Layer 5 of a small transformer language model trained on English Wikipedia (8 layers, counted from 0, width 128).
Take only the direct path to the model's output, skipping the later layers: a vector added to the residual stream pushes a token's score in proportion to its dot product with that token's output vector.

Output vectors of the tokens that the questions are about. A number n stands for n times 0.094.
" on": -16 11 15 -2 10 3 -1 -3 5 -10 -5 -17 13 0 9 -1 -13 1 -21 4 -1 1 21 -3 -3 -10 -14 8 -2 0 12 19 -3 4 7 0 12 -10 -6 16 -19 9 -6 1 -1 -7 0 2 -9 -1 -5 -5 -2 18 9 3 -1 5 -10 11 4 1 -11 2 8 1 8 -13 -3 -8 -5 3 5 -9 8 7 -1 -12 -12 15 2 -7 0 -1 -7 -8 -6 -1 -8 5 20 11 8 -14 -15 6 -6 1 0 0 -2 -5 -5 2 2 5 -8 10 6 4 -6 -5 -3 6 -7 4 -2 -9 0 3 0 -9 2 -2 5 -9 5 1
"dy": -4 5 -13 7 -8 -15 -24 15 -6 18 10 -2 -5 -5 -2 -17 3 18 -9 -27 4 35 19 16 8 -20 23 6 -1 12 -23 -43 -35 5 -9 -4 3 5 -9 24 -3 -20 34 24 12 12 -20 16 0 -12 -17 -21 20 -31 44 1 6 -9 27 -32 0 2 18 30 -7 16 -3 -2 -2 -8 -7 -13 4 6 0 1 17 -16 -2 -9 27 9 -16 -22 -20 2 17 -14 -20 3 -3 2 -20 -17 8 6 -2 -29 -20 17 23 -23 12 35 18 14 2 13 3 -4 -5 11 10 -3 -4 -18 20 17 -28 -14 -12 -3 -17 29 4 -4 31 -18
"ense": -36 4 1 6 -1 10 -2 22 -30 12 -21 -16 14 23 -20 -33 -1 -11 4 -24 -2 17 15 5 28 -12 12 -3 -3 20 -13 -8 10 18 -5 26 -8 8 26 16 -13 -44 11 7 -16 -19 3 -30 -18 -5 -19 -19 -15 -2 -9 10 -7 8 -8 -2 -17 6 6 -7 -1 22 -32 -14 -5 16 -33 -23 -2 1 3 24 9 9 -18 -5 9 17 26 -2 27 25 0 -6 15 -3 -12 21 -3 -8 -4 2 31 2 -1 3 11 -3 9 25 12 11 18 -12 3 -23 -5 -16 5 -3 -18 10 25 -2 -32 -5 -15 18 16 9 4 14 0 -1
"sh": 7 3 -6 3 15 -18 -9 11 -4 6 -5 5 2 -11 0 -17 -14 5 -1 -6 -16 17 3 24 -8 8 5 2 0 26 -24 -35 -22 21 -15 -3 -7 20 -17 15 10 -8 -18 7 -2 -4 8 -6 -1 12 -16 -16 5 -15 -15 -12 0 12 -2 -14 2 0 2 42 -8 19 -5 -2 -30 -10 3 -5 8 14 -8 -11 14 -9 -1 3 4 -2 12 -14 -4 13 21 -3 4 -3 -6 15 -2 19 4 -17 20 -6 -30 13 12 4 2 -17 8 -4 -17 5 -6 14 -2 -4 -7 -13 -7 14 0 1 -1 -3 -22 5 14 -15 22 -16 13 8
"h": -82 21 -16 38 12 47 -10 24 -69 73 32 -21 64 21 -41 -57 -28 29 1 -15 -32 70 40 -13 25 -63 16 -13 -38 15 11 -58 -41 29 -13 5 37 58 -40 40 -43 -65 32 27 -6 27 -54 -39 -45 21 -27 -6 -18 -32 31 95 -52 6 19 -32 -28 36 12 19 34 19 49 -66 -42 31 -42 -23 -5 16 -41 58 36 20 -33 38 53 -16 30 -22 25 37 40 -52 23 -25 -6 -42 -37 -29 -24 -8 59 -55 -65 66 42 10 42 33 78 -37 36 41 32 -3 -37 6 40 32 6 44 28 64 -33 -38 -19 1 14 2 19 -30 0 -44
"ers": -11 2 7 -12 5 -8 25 16 -8 3 26 -9 26 11 -7 -4 -23 -8 25 -10 5 16 14 16 7 -6 -4 21 -5 -12 -13 15 11 11 10 -13 -12 42 1 -3 -1 -21 20 1 18 20 -2 0 -29 -2 0 33 -9 -5 -17 34 -7 20 16 1 -21 9 4 19 -2 15 3 -19 2 33 0 -12 4 -7 -5 -14 -12 38 -13 15 1 13 -6 4 -15 9 16 14 -4 -7 -2 14 -11 -8 -21 23 -5 10 -13 5 -8 -3 20 -5 26 -1 26 7 14 -13 -1 -6 24 -3 -8 10 12 -27 10 11 17 10 -20 -11 1 1 8 -47
" case": -24 20 2 6 -21 21 10 26 0 14 -2 -1 8 10 -20 -16 11 1 -15 -9 -7 11 5 -12 -3 -20 -17 -4 -4 -6 1 -7 -11 24 -12 -1 8 11 -13 13 -2 -23 12 -2 4 7 -12 -19 -1 9 -15 -13 -23 -21 3 5 -8 9 9 -5 2 20 13 1 -1 15 10 -28 -7 -2 -20 -9 -12 16 -22 15 -4 14 -22 -3 11 12 0 -4 -4 18 1 -24 0 -2 5 -1 -7 -26 -14 -4 19 -12 11 5 -5 -11 9 1 24 -8 4 27 -10 2 0 -10 7 13 19 16 3 15 -39 -5 3 3 11 1 3 2 -8 -21
"ty": -12 36 -6 -5 -7 18 4 -3 -11 13 3 -15 -16 8 -14 -23 -3 10 -6 -18 -6 22 20 12 9 -12 4 19 1 3 -22 -27 -1 30 18 -24 -11 -11 -26 15 -1 -27 -32 25 25 -1 -8 8 14 -3 -8 -17 2 -17 -8 -1 -4 8 51 3 -18 9 29 -15 -5 3 -12 18 -3 25 -27 -14 6 -10 5 3 -4 32 -18 21 1 6 -30 -17 3 27 31 -10 7 24 -13 1 1 -20 7 -3 -12 -27 -24 10 23 11 11 28 10 -8 -8 4 3 10 5 5 -17 3 -14 -6 14 36 4 15 -10 -17 42 -2 17 -20 28 17
"off": -48 7 -2 -6 0 -2 -3 17 -21 21 12 11 54 1 -20 -49 -22 7 6 -7 11 37 -10 11 -4 -4 -3 18 -4 -5 -2 5 1 28 -21 -2 11 -6 -3 -9 -11 -12 -13 18 11 29 -3 -22 -13 -2 -25 0 -19 3 28 20 0 -7 -12 -6 -9 2 22 6 14 -1 7 -14 -17 19 4 -4 -18 -9 5 -17 4 11 -14 3 2 5 2 -8 19 4 -12 -17 9 -22 -4 22 -6 22 -7 18 25 -9 -6 6 -4 14 13 27 -6 0 22 0 22 -2 -25 3 -5 3 3 6 -19 28 10 1 -4 0 1 -1 12 10 18 -28
"History": -2 -1 -22 34 -19 5 -11 17 -9 4 4 2 39 43 -9 -9 5 1 -34 13 -14 40 31 5 15 -5 0 -9 -6 33 -6 -15 8 -27 -3 -1 12 35 -17 18 -19 -25 5 12 -9 -5 3 -16 -33 17 -38 7 -18 -35 14 23 -3 -1 18 -20 -59 21 -1 9 20 24 17 -6 -4 29 -10 -9 6 18 -22 7 -3 -6 -12 26 -5 10 14 -16 13 17 7 -9 -7 -15 -19 -27 -14 -9 1 0 32 -20 3 12 35 14 -2 30 -13 -4 4 20 23 -10 -18 -15 23 5 13 36 16 35 -13 -9 -5 16 -5 29 -12 2 -19 -24
"ay": 4 13 15 2 5 16 -12 -2 -20 8 16 6 23 9 11 -20 -6 11 2 4 -1 16 -7 15 28 -13 15 3 -1 4 -10 -20 13 8 4 5 -18 13 3 28 13 -9 -4 5 17 14 -2 11 -9 4 -31 -6 19 7 2 -1 -8 16 8 -34 13 4 11 5 41 0 21 -31 -5 4 -14 -25 -17 -6 -8 13 3 -6 -11 -4 22 -8 15 2 -1 30 11 10 23 26 -7 -25 -10 7 0 -16 -9 -6 6 -8 14 10 11 19 -16 1 3 0 3 -11 8 -6 5 18 8 -12 17 -17 -9 -9 -1 4 8 -15 9 -8 -20 -4
"rd": 11 28 -6 28 4 43 -7 36 -15 5 3 10 -12 -12 -11 5 -25 20 2 -3 0 17 8 -3 23 -17 9 6 -2 8 15 -46 -15 9 -9 -19 19 11 -18 30 -8 -22 25 10 7 26 -7 -11 -21 -9 9 9 11 -15 1 24 -3 19 10 -13 -8 -17 8 -41 17 2 16 -37 14 -7 -23 -32 2 -4 -8 16 4 1 8 -7 3 40 10 5 0 -5 12 15 -11 -29 -16 -4 -34 11 -3 -18 13 4 -19 7 25 -16 13 -12 31 -15 28 4 21 30 -12 7 23 1 -22 -1 12 3 -20 -16 25 17 -16 23 -21 -11 46 12
"ise": -37 -3 -4 8 -4 -23 3 1 -15 12 8 9 22 -3 -13 -13 21 32 9 7 -8 35 15 16 10 -16 -4 -41 -3 30 -25 -27 2 6 -11 0 9 6 -22 24 12 -35 14 19 14 7 -12 -27 -26 0 -36 38 11 -22 11 36 1 -10 7 -21 -9 11 9 -14 49 5 -1 -8 15 -16 -1 -5 -1 -15 9 18 -12 -2 -2 17 2 -12 0 -3 3 -7 15 -38 18 14 12 -8 -23 -9 23 -7 35 -4 -21 12 -10 -31 0 29 10 0 -6 12 -35 -2 8 -7 -2 5 -24 -2 18 5 -17 -40 -3 -21 8 12 -1 -25 3 -26
"et": 12 -32 9 11 -4 14 11 -13 -15 1 14 -11 24 26 7 -27 12 -15 -5 1 22 10 -21 6 7 -6 -15 4 -1 -5 14 -24 -8 -9 -3 -17 2 -8 11 10 16 -9 -5 6 0 -30 7 -1 -5 10 0 29 16 -35 -7 -7 4 8 25 -7 22 3 0 43 4 12 -16 3 -8 20 21 -3 24 -1 -12 5 -1 25 -15 -16 -10 10 7 -1 -1 10 11 -7 -20 -9 -5 -6 -3 3 0 -5 11 -4 7 -4 -11 -21 29 5 -3 5 -4 -4 -2 -13 2 5 6 1 -26 1 19 13 10 3 -7 12 -7 14 -11 13 -12 -36
"om": 1 -5 3 -4 -3 -21 -19 32 -21 -4 -14 12 5 0 18 -7 -13 5 14 7 -27 30 4 1 27 19 11 1 -1 5 -9 2 5 20 -1 -13 -22 -8 19 -2 7 -13 16 -8 8 3 -18 6 -2 3 -23 8 19 -10 5 27 -6 1 2 -21 -3 13 32 -12 17 0 10 -14 -1 1 3 2 8 0 -11 29 -4 -18 -17 10 17 -14 0 -23 1 -6 11 -16 -6 -14 -2 18 -4 -6 18 10 12 -9 6 -13 14 -28 -12 20 12 10 -4 2 15 -18 4 -14 10 5 12 -2 30 17 -43 -37 8 -15 3 13 6 5 10 -22
"shire": -1 -22 -10 11 0 3 15 -13 -12 23 15 -9 25 6 -12 -42 -10 29 -5 -14 10 52 -13 17 -23 4 -9 -23 -3 -10 21 -13 -36 18 -6 -13 20 35 -27 7 -13 6 0 18 8 8 -7 -9 -16 34 12 -9 -20 -9 35 57 -20 4 10 -42 -43 -7 13 -17 3 7 7 2 3 -7 -9 -10 -4 8 -44 24 -3 -9 -4 3 -2 32 22 -31 15 9 35 -18 3 -20 -12 -23 11 -7 -30 1 22 -1 -26 16 35 6 -2 12 32 0 3 23 11 -37 -30 20 7 -10 17 23 3 2 -13 -18 -5 -9 44 15 -6 12 4 -8
"day": -3 -5 -11 28 -9 7 12 -8 -22 22 2 -21 5 17 28 -34 -22 6 26 -24 9 23 3 -1 -3 14 19 -3 -1 13 3 -18 -32 10 -15 18 -7 37 -41 22 -9 -14 20 25 5 47 3 -9 4 36 -8 -24 -20 -4 12 27 2 4 25 -36 27 3 -16 7 21 -5 -3 -3 -20 6 -10 18 -6 -3 4 -14 -4 4 13 -13 10 -17 -8 9 2 11 -22 -46 -2 3 14 10 -41 7 11 12 -1 -23 -16 -9 33 6 15 5 36 -17 -4 30 -19 -24 -4 -7 26 8 -14 37 3 8 -1 9 -26 3 29 -7 42 4 14 -16
".": 6 11 5 5 -12 -5 -5 -4 10 -15 -6 -9 -1 14 8 9 -4 -11 6 12 13 22 0 13 -2 13 -11 2 3 5 1 11 -12 -2 5 -4 2 -3 6 24 0 -3 -3 1 11 -17 6 -11 -13 -6 11 -21 -15 5 4 -8 15 14 -7 12 3 -6 1 -16 0 -13 -16 -18 8 -7 5 16 13 -19 8 -1 2 -4 -8 -5 -9 -7 8 9 -2 -23 -6 9 -6 10 6 17 4 15 -5 -15 -4 -8 22 -18 5 2 -8 -6 6 13 -6 -11 -10 -14 6 13 -13 -9 21 0 -6 -23 18 13 4 -12 -13 -1 -8 -22 8 21

Each question shows what one neuron of this layer's MLP adds at an activation of 1. A number n stands for n times 0.0043.

n314: -14 26 -39 -22 -14 43 -32 29 -14 -27 -16 -16 -8 -3 29 -25 -6 12 -1 -21 20 -7 -13 -2 0 4 -40 -6 -20 -4 13 27 -46 6 20 -2 5 -8 -19 -21 -36 -6 -26 9 43 6 -1 28 -2 15 -1 31 19 19 23 12 13 11 8 8 -13 7 -4 2 -7 -46 15 3 5 -16 -12 -4 21 3 -4 10 -29 -3 39 -27 58 55 25 2 -5 -48 2 24 1 -24 -24 -12 -18 -3 14 -29 41 -14 11 48 -3 -11 31 37 22 12 -22 -4 -5 -16 26 -4 30 13 14 6 -28 -19 -34 26 7 20 0 -6 -8 3 13 4
Which of these tokens does it push down most? "sh"

n50: 14 -21 -21 15 -39 13 -14 2 26 -16 -3 9 18 -2 2 7 22 -43 11 2 5 -1 -14 -32 -3 8 1 5 -66 -5 -11 25 19 28 -6 6 13 13 -54 -20 -34 6 -3 -8 28 6 11 7 17 -9 10 0 -33 -43 -9 19 -26 3 59 28 27 -14 1 -28 -3 22 3 24 -20 12 -27 -49 25 -22 2 16 -17 6 7 -18 6 12 -5 3 -24 6 22 -36 1 -8 -21 17 -16 -28 -12 63 9 6 42 -12 9 6 37 -19 14 -37 3 -14 -16 -16 -26 -33 23 9 -6 -19 -4 -11 45 24 29 14 24 -17 -10 7 -54 4
Pushed up most: "ers"

n122: -12 6 27 27 5 -26 13 12 -34 28 10 5 10 9 -52 -30 25 -39 19 24 6 -31 17 -31 -5 -14 -44 28 -35 -3 -32 24 18 8 16 -3 -55 -36 31 -32 28 -13 -34 -15 16 -14 0 -19 -2 5 34 29 6 -10 -1 31 7 6 -34 -12 -28 29 30 22 11 -14 -9 2 -9 15 -1 -6 -17 -3 -32 27 29 21 -30 32 50 2 -7 -1 -18 17 -20 -10 -58 13 2 16 -9 4 5 19 -34 -2 14 22 22 40 25 -5 37 10 -9 20 -8 1 4 3 40 24 -44 9 -2 16 18 23 30 10 4 -10 19 34 -42 -7
Pushed up most: "h"

n126: 21 -7 6 -31 9 -3 7 44 -48 8 -7 -9 25 -2 -26 -6 30 16 8 -40 -3 4 -11 -10 29 14 1 24 -45 18 -43 24 7 20 -6 -8 14 -28 6 12 7 -10 -23 28 -43 13 -46 3 -52 2 -6 -36 15 -38 24 0 8 5 -30 -4 -3 -4 7 16 -2 -39 -2 6 12 44 -28 -2 -6 -4 -13 61 67 -12 -20 22 -29 28 4 16 23 -10 27 6 -3 -1 11 -41 9 9 7 -35 6 -12 -8 7 -12 6 23 47 -6 -1 21 0 7 18 -26 -12 -3 -7 -25 -40 4 37 3 20 19 -4 5 18 -14 25 10 3
Which of these tokens does it push down most? "day"

n97: -31 15 7 13 4 7 15 2 9 32 -30 -5 -14 -9 1 38 42 13 -2 11 -24 11 -6 -14 18 28 -13 32 -14 -16 -38 6 -20 -5 -6 -14 5 -5 -24 17 2 13 6 -9 -30 -8 10 26 -6 27 17 -13 -38 -23 16 40 5 32 12 -8 33 18 -1 10 16 -46 -3 3 51 57 -12 -24 -13 12 -34 -4 -27 5 -5 13 -19 37 -4 16 17 33 20 -5 -2 9 1 15 -20 -15 20 -1 -10 20 -2 -21 -8 -18 50 -9 -23 13 3 -36 -11 2 51 4 -33 -28 -15 13 -2 -2 -16 -26 36 -13 14 -15 -28 -3 7 19
Which of these tokens does it push down most? "off"

n73: 3 8 -13 -18 -43 5 16 51 31 32 -3 -6 -33 23 -27 75 -5 -2 -3 25 -3 7 -38 -28 -16 -5 -19 7 20 16 -38 4 20 -52 -40 -20 5 13 33 18 18 0 -5 18 3 -16 1 -1 -14 -10 -39 6 32 1 11 -23 13 -1 41 7 -16 -7 4 7 -14 -3 -1 -20 10 4 -35 41 24 -23 -69 -16 -22 16 -21 15 9 -2 -8 -11 -49 15 2 27 28 -40 -24 -13 -11 7 -17 12 1 17 -4 30 16 -18 19 -6 6 -15 38 -43 -24 -46 -25 8 14 1 -19 -23 10 -20 19 2 -31 15 -10 12 42 -8 -15 7
Which two tokens does it push up most, strongest first? "ers", "History"

n25: 3 33 12 0 -9 29 27 3 1 18 14 22 -17 22 -26 10 19 -24 -23 1 -31 -9 -30 17 -11 -18 -16 -2 -12 24 8 -60 -20 -22 5 -30 0 -39 -8 28 -30 -2 -4 -19 -23 11 39 17 34 -8 -58 20 28 37 12 26 -16 -2 3 -3 32 -9 -39 11 -12 -16 29 13 15 -4 36 19 11 -18 -12 -38 -4 -5 -28 41 -22 -5 -41 47 7 -8 -25 -1 3 -11 8 -1 28 20 -22 19 -22 4 19 0 -4 -30 -1 15 -16 39 14 19 26 19 22 -29 40 -30 16 -44 -34 15 -46 -15 -4 9 47 -8 -6 -14 5 -12
Pushed up most: " on"

n277: -7 9 -21 -24 15 -2 21 4 -1 7 -28 -1 -26 -16 -19 -10 -29 1 -9 39 27 -22 20 7 4 6 -23 12 -23 13 27 37 -1 6 13 49 17 -47 15 -3 -22 -5 -28 -33 -6 -45 11 5 39 -35 -47 -32 18 9 5 -10 -1 42 -53 -18 -15 5 -27 -13 18 26 18 -18 7 6 -14 3 -40 8 38 -24 -28 3 46 26 22 -19 0 5 20 12 8 17 -33 19 -5 -26 13 -5 -7 12 -13 5 -17 -5 -16 10 -55 21 5 -18 -35 -27 -6 -3 1 6 5 -34 46 17 -10 -12 -3 -26 -3 25 -12 10 17 14 13 10
Pushed up most: " on"

n226: 32 -42 1 17 -9 14 -16 1 22 2 17 13 -37 -31 8 -23 25 40 32 -2 -1 37 -25 -19 3 54 -9 12 -48 4 26 47 3 19 0 9 -9 49 -3 47 -45 15 -4 -25 -41 3 29 -4 -14 -13 -12 -6 10 -1 1 16 -36 6 -24 -31 -17 20 -7 24 -2 -27 -3 0 -21 21 18 29 3 17 12 26 -32 13 0 -9 -3 9 -8 31 -6 22 -14 -36 6 5 10 34 17 -30 -30 -7 8 22 34 -20 -1 -20 11 0 -5 52 -19 20 -33 -18 14 3 13 46 -2 -2 14 7 1 11 -33 -14 -6 19 14 -13 -62 9
Which of these tokens does it push down most? "rd"

n213: 18 21 44 9 -3 -42 7 -24 11 -24 2 7 -5 5 18 -2 -58 3 -7 1 -8 -11 25 11 -7 -5 -14 5 50 -21 -12 38 3 -21 16 -10 27 -9 -31 11 45 -25 -15 -7 47 4 -28 -6 -8 40 7 36 -30 -21 7 10 28 14 6 -41 -8 -31 -11 27 -32 -46 -11 21 11 -12 -3 22 9 -8 -3 -6 -3 30 -42 -43 14 -21 -24 -17 -8 -22 2 1 37 -13 2 18 -14 24 -27 -1 -44 -6 32 -12 -3 16 -13 -41 -21 20 1 -33 2 14 -6 19 10 -7 -14 -6 35 11 10 8 10 -17 -16 -21 -3 43 31 51
Pushed up most: "."

n161: -17 51 -2 9 -8 25 16 -5 -10 1 -13 -20 -17 -35 -1 -1 -26 -39 9 -1 -37 -25 18 -15 19 -15 -29 -14 38 23 14 33 19 13 21 -18 37 31 30 7 21 -56 -13 22 -14 7 -29 34 35 -24 6 5 23 5 15 29 34 31 24 29 -5 -32 28 37 -7 18 7 11 -7 -21 -27 34 41 -20 15 -4 -26 -14 -21 10 1 -32 15 -3 -15 -32 6 -6 -11 38 59 7 6 -14 4 -16 -4 -39 -12 41 29 -12 -34 1 -32 -8 11 -37 -14 52 21 47 -13 18 -20 -51 5 -18 -34 34 22 3 -49 -28 8 -6 -3 27
Which of these tokens does it push down most? "shire"

n272: 23 18 9 6 18 -26 -35 -4 18 23 -1 -9 9 -30 72 1 -30 -6 7 -19 6 27 7 0 -37 9 -11 -18 13 -30 -45 34 7 11 -10 -66 0 -8 -14 -9 -17 12 -14 -4 26 7 -36 16 8 14 47 -45 39 -14 -10 -4 -6 -49 -16 -33 17 14 32 0 -14 28 5 -7 -4 16 -7 -20 39 -40 15 16 5 -33 -28 12 -3 2 30 -8 -47 15 -25 17 6 -42 -10 -5 5 -6 -5 -2 12 -10 -9 31 12 31 33 -1 1 -1 -3 -23 -31 53 -24 7 7 18 9 -17 13 6 35 49 -5 12 -13 28 -24 -5 7 8
Pushed up most: "dy"

n273: -1 27 12 -5 -7 -12 -32 26 76 -11 61 -8 0 -12 -7 -48 38 -17 -5 29 9 -3 -23 -30 10 -18 -19 -10 15 -57 -48 29 -33 25 -11 -23 14 -7 -4 -25 -15 11 12 10 4 26 25 -31 -1 50 13 -8 -27 -42 34 -27 16 6 -21 -3 -6 28 11 3 -27 48 -10 42 4 -10 -9 4 5 -24 30 35 -36 0 14 -18 -36 -2 -41 -22 16 -45 29 -19 -5 -3 -48 -1 -45 16 -26 8 -15 18 1 33 57 -1 -36 10 -5 3 -9 23 -9 -9 -16 -18 11 -3 27 -23 -5 -20 -10 12 -29 16 29 8 1 -12 31 25
Pushed up most: "shire"

n248: -10 14 -4 27 3 17 5 15 5 -3 11 1 -38 4 40 -4 43 9 14 -16 13 -2 19 -7 -34 -7 -2 -30 7 -31 3 -25 -8 -31 3 -13 -46 -10 12 15 -13 -25 5 36 15 14 17 -53 -4 -10 56 -23 18 6 6 -54 27 -42 1 -34 51 1 -37 -11 -14 31 -6 7 -12 -23 32 -43 12 28 -32 -19 -1 15 -3 -10 7 -20 -14 23 37 8 -10 15 -37 1 1 -1 -40 -5 25 -5 35 -17 1 1 -38 18 -36 15 57 7 -17 2 -1 3 -14 -17 31 13 14 -25 -8 24 11 44 23 0 22 -7 -16 -39 32 -10
Which three tokens does it push up most, strongest first? "day", "dy", "rd"

n143: 18 8 1 35 19 -1 1 8 9 -3 17 27 8 6 36 3 -51 20 43 6 -43 4 5 4 -2 27 -15 -32 -68 -20 -21 13 14 10 6 11 18 12 11 14 9 -10 15 23 -7 25 3 12 1 -23 -7 2 7 19 -8 27 25 7 9 26 -7 5 55 -6 -72 26 -39 3 -28 -5 -4 -7 -12 -1 27 -19 10 5 15 17 -19 16 -1 30 21 -18 13 -10 -16 -22 27 23 8 -16 -1 23 7 5 -15 8 -37 5 12 -38 17 -28 15 -4 -7 35 37 12 -7 -16 7 -34 -15 -48 20 -17 6 9 20 46 -2 -24 -6 -30
Pushed up most: "ers"

n233: 21 7 8 -23 -12 -22 -1 -15 -77 -1 16 -33 12 17 16 -10 -25 -8 16 0 -8 20 42 44 31 -20 26 -37 13 10 -50 -43 29 -4 -22 -34 15 -12 14 14 12 22 -16 -2 17 37 -51 -50 -4 -10 8 23 26 29 -20 -14 -3 -6 43 15 28 0 -33 -6 -15 -6 -7 19 5 -13 53 -7 21 28 -7 -7 25 26 -7 -26 18 3 35 2 11 29 51 32 -9 16 -42 26 -3 -7 4 19 -9 6 -12 5 -17 23 -9 -31 11 37 -6 -4 -1 16 -5 -16 -22 -8 -16 3 18 -15 17 -21 -28 1 -13 10 -4 -29 30 11
Which of these tokens does it push down most? " case"

n140: 18 7 0 11 -42 -21 -21 -1 -44 -5 7 -15 6 33 -27 -15 -4 -31 5 -21 19 50 21 2 63 5 34 -23 -21 -5 14 1 40 -6 -24 34 1 -30 9 5 -1 29 -6 9 31 -8 -20 -1 19 -26 -8 5 19 10 10 -11 4 -10 -10 29 -7 -21 -16 1 30 -5 13 -12 -32 8 21 -26 25 30 47 7 -36 12 -2 -15 -24 8 -3 -12 9 42 55 -15 9 2 -19 24 0 23 9 -22 9 -41 10 -16 13 20 -14 -23 -34 -8 40 -5 0 -30 1 -5 44 4 30 -7 17 46 -56 14 -1 20 40 -7 -25 0 1 -30
Which of these tokens does it push down most? " on"

n157: -14 20 5 20 19 -10 9 5 13 28 -11 13 36 36 47 -13 25 20 27 10 -24 -9 -1 1 49 -2 0 -16 17 -34 -2 -25 22 24 9 -38 -21 -13 -38 48 -25 9 5 -4 -23 47 6 40 4 26 -15 -15 15 67 21 -7 10 10 4 12 -16 -9 60 -12 6 -30 8 3 -33 13 -1 -10 -14 5 43 18 -3 -11 -44 -25 -25 -28 24 -25 -10 -27 11 -18 40 14 10 41 -23 -44 -4 -23 -2 28 -11 4 20 21 -11 -12 -49 8 27 15 -17 29 -19 17 38 3 -23 20 -17 -4 -48 -18 -23 12 1 -33 -29 -16 19 -13
Which two tokens does it push up most, strongest first? "h", "ay"

n249: -20 -37 -29 3 -21 53 27 14 -18 26 -3 3 -9 -31 -17 6 0 14 -5 41 12 37 -5 -10 -1 8 -1 -24 10 10 23 -17 -15 27 5 2 -35 21 -51 47 2 -6 25 -47 11 -4 6 6 3 -2 16 -60 -4 12 -11 17 -22 34 -9 -55 29 2 1 -44 8 -23 16 -2 29 -1 23 28 25 4 -5 11 7 -32 -24 19 -4 -5 -15 26 -25 1 -17 12 -36 -12 24 22 4 -12 -15 4 -5 22 35 -21 28 -28 -32 8 -21 -7 35 -11 -5 21 24 14 -25 16 14 36 -12 -59 1 -23 6 24 -9 9 -37 -62 16 4
Which two tokens does it push up most, strongest first? "rd", "."

n36: -19 1 5 -18 -5 26 -8 32 16 -10 -12 7 76 -20 -6 -55 24 -25 6 17 3 30 -11 -10 6 0 -12 -5 -14 -24 -20 -33 -9 28 2 -3 23 21 -11 7 9 -29 -19 -16 31 47 1 -15 -33 -1 18 -48 18 -17 -21 -9 10 4 -26 -1 -47 -50 39 13 33 17 -32 26 -13 1 -17 -12 -5 -23 38 -4 11 -16 46 22 -37 -28 18 -33 30 26 0 -13 -22 -12 -2 28 -25 -21 16 41 5 -12 4 -14 -45 16 -3 -1 -17 -7 5 -53 -19 16 5 -10 15 9 11 -11 -30 11 -13 21 22 28 37 6 5 10 -3 -57
Which two tokens does it push up most, strongest first? "off", "h"

n96: -32 -17 -55 2 10 43 -28 29 -46 25 -6 -24 5 48 -5 11 17 3 2 -12 1 15 18 -28 30 5 -24 -5 -68 2 -8 -15 17 -20 -36 -25 15 -6 -7 24 19 16 -8 -8 -18 -35 -11 45 -7 -3 7 -2 -13 -29 33 -1 -11 0 -13 37 0 -8 34 -30 -1 -30 31 -18 -19 -6 -16 6 -21 12 -1 8 -19 -7 -27 47 -15 60 13 11 19 -15 -21 -17 34 14 24 -13 0 -10 10 -44 14 -3 -4 35 28 11 34 8 22 -41 1 2 3 -8 -30 3 16 3 19 15 -21 -11 28 11 26 15 8 -9 -23 -19 -18 -27
Pushed up most: "h"

n39: -2 31 6 -44 -25 -6 15 -12 -16 -32 10 2 -12 27 -14 31 12 -13 -23 18 1 8 -5 15 -16 -32 -22 37 2 -34 2 26 -24 -3 20 -11 5 -6 -4 -38 -26 -8 38 -19 -31 -12 21 -1 3 53 21 30 -25 49 32 25 -7 -34 -19 41 -1 26 -19 30 -22 -35 -31 29 -24 7 8 48 23 1 18 -1 -14 1 7 -1 74 -18 24 5 50 -12 -5 5 -6 20 41 -4 14 6 -34 -20 -17 -12 -19 12 3 -22 12 -28 -25 21 7 25 13 -7 3 8 -21 -7 -13 19 3 7 -1 19 4 -15 -33 1 32 59 -20 52
Which two tokens does it push up most, strongest first? " on", "."

n2: -34 -14 -11 -7 25 41 -3 -2 -34 -16 -6 -22 15 -1 -49 -32 20 -16 9 -3 -13 -6 -2 -12 22 -23 2 11 -72 -2 -24 17 -7 -36 -12 13 24 -6 -11 35 5 9 -16 -20 12 -12 -35 -3 -16 -18 10 -12 30 -29 6 9 -37 20 -14 4 -1 -43 18 34 8 -19 -7 -32 -1 5 -31 19 28 7 -6 47 6 -21 -15 36 48 11 8 1 11 5 -13 19 16 -9 9 16 -9 22 8 -21 13 5 -43 28 10 -13 18 36 40 -43 50 11 23 -7 -12 17 34 -5 1 20 -14 39 1 -15 5 9 -21 10 -27 -12 -6 -20
Which of these tokens does it push down most? "."

n182: -38 10 -18 3 45 4 8 -16 -54 -18 -39 -14 18 29 -22 6 -5 17 -16 -16 33 44 25 17 -12 17 -2 -42 -14 -9 17 -19 4 -8 25 -16 4 4 3 30 -12 -24 -25 19 15 15 -24 -25 -2 11 -36 -28 31 43 3 -14 22 22 49 6 -3 -34 45 13 -26 -4 4 13 30 15 37 -13 46 21 32 -1 22 7 15 -20 -29 -24 7 15 22 1 36 -17 -23 25 -9 1 -1 -14 13 23 14 -26 -9 21 22 4 6 -2 -8 -29 27 5 2 12 -13 53 -8 -24 -17 -21 16 27 -17 24 10 -7 -8 -1 43 38 -2 29
Which three tokens does it push up most, strongest first? "h", "ty", "dy"

n280: -13 16 18 23 -47 6 -8 1 -42 -9 -13 32 -7 12 15 62 -47 35 2 -1 -21 -13 22 -12 26 -4 -19 -13 -14 -11 13 -49 17 -17 -17 -39 -5 -32 22 32 29 8 26 36 -1 23 -1 -10 15 -16 3 -11 47 42 -21 -46 -44 7 8 -4 28 9 9 -14 -4 -8 -7 17 0 -28 -1 -23 6 38 36 18 1 44 13 -12 1 -18 3 -25 6 -37 33 -25 -6 13 -45 -41 3 25 -1 -11 -7 -23 -35 24 2 -13 8 -43 -29 -4 8 25 -1 -9 27 5 -11 6 -8 -21 45 10 13 -45 17 14 -29 21 23 -26 8 -24
Pushed up most: "rd"

n222: -30 -10 -27 -39 -30 -3 -10 -1 22 -27 11 19 -28 5 13 21 20 14 58 -30 -10 59 -1 32 -4 12 -1 -1 -47 3 1 -4 0 7 25 -18 -25 24 25 27 -45 -4 8 -41 -4 30 21 -19 0 -9 -33 10 -28 11 -3 10 -19 47 12 -16 -29 -11 25 49 40 2 -15 23 -6 7 -1 -1 -35 8 0 -23 -24 23 3 27 6 16 -41 21 19 29 22 -15 -6 -12 9 48 19 -18 -25 -4 -6 3 -1 -11 -10 -43 36 -29 -11 34 -15 17 -14 20 8 -39 32 -28 3 -22 14 -34 -28 48 -37 19 -6 17 -21 1 7 19
Which two tokens does it push up most, strongest first? "ers", "ense"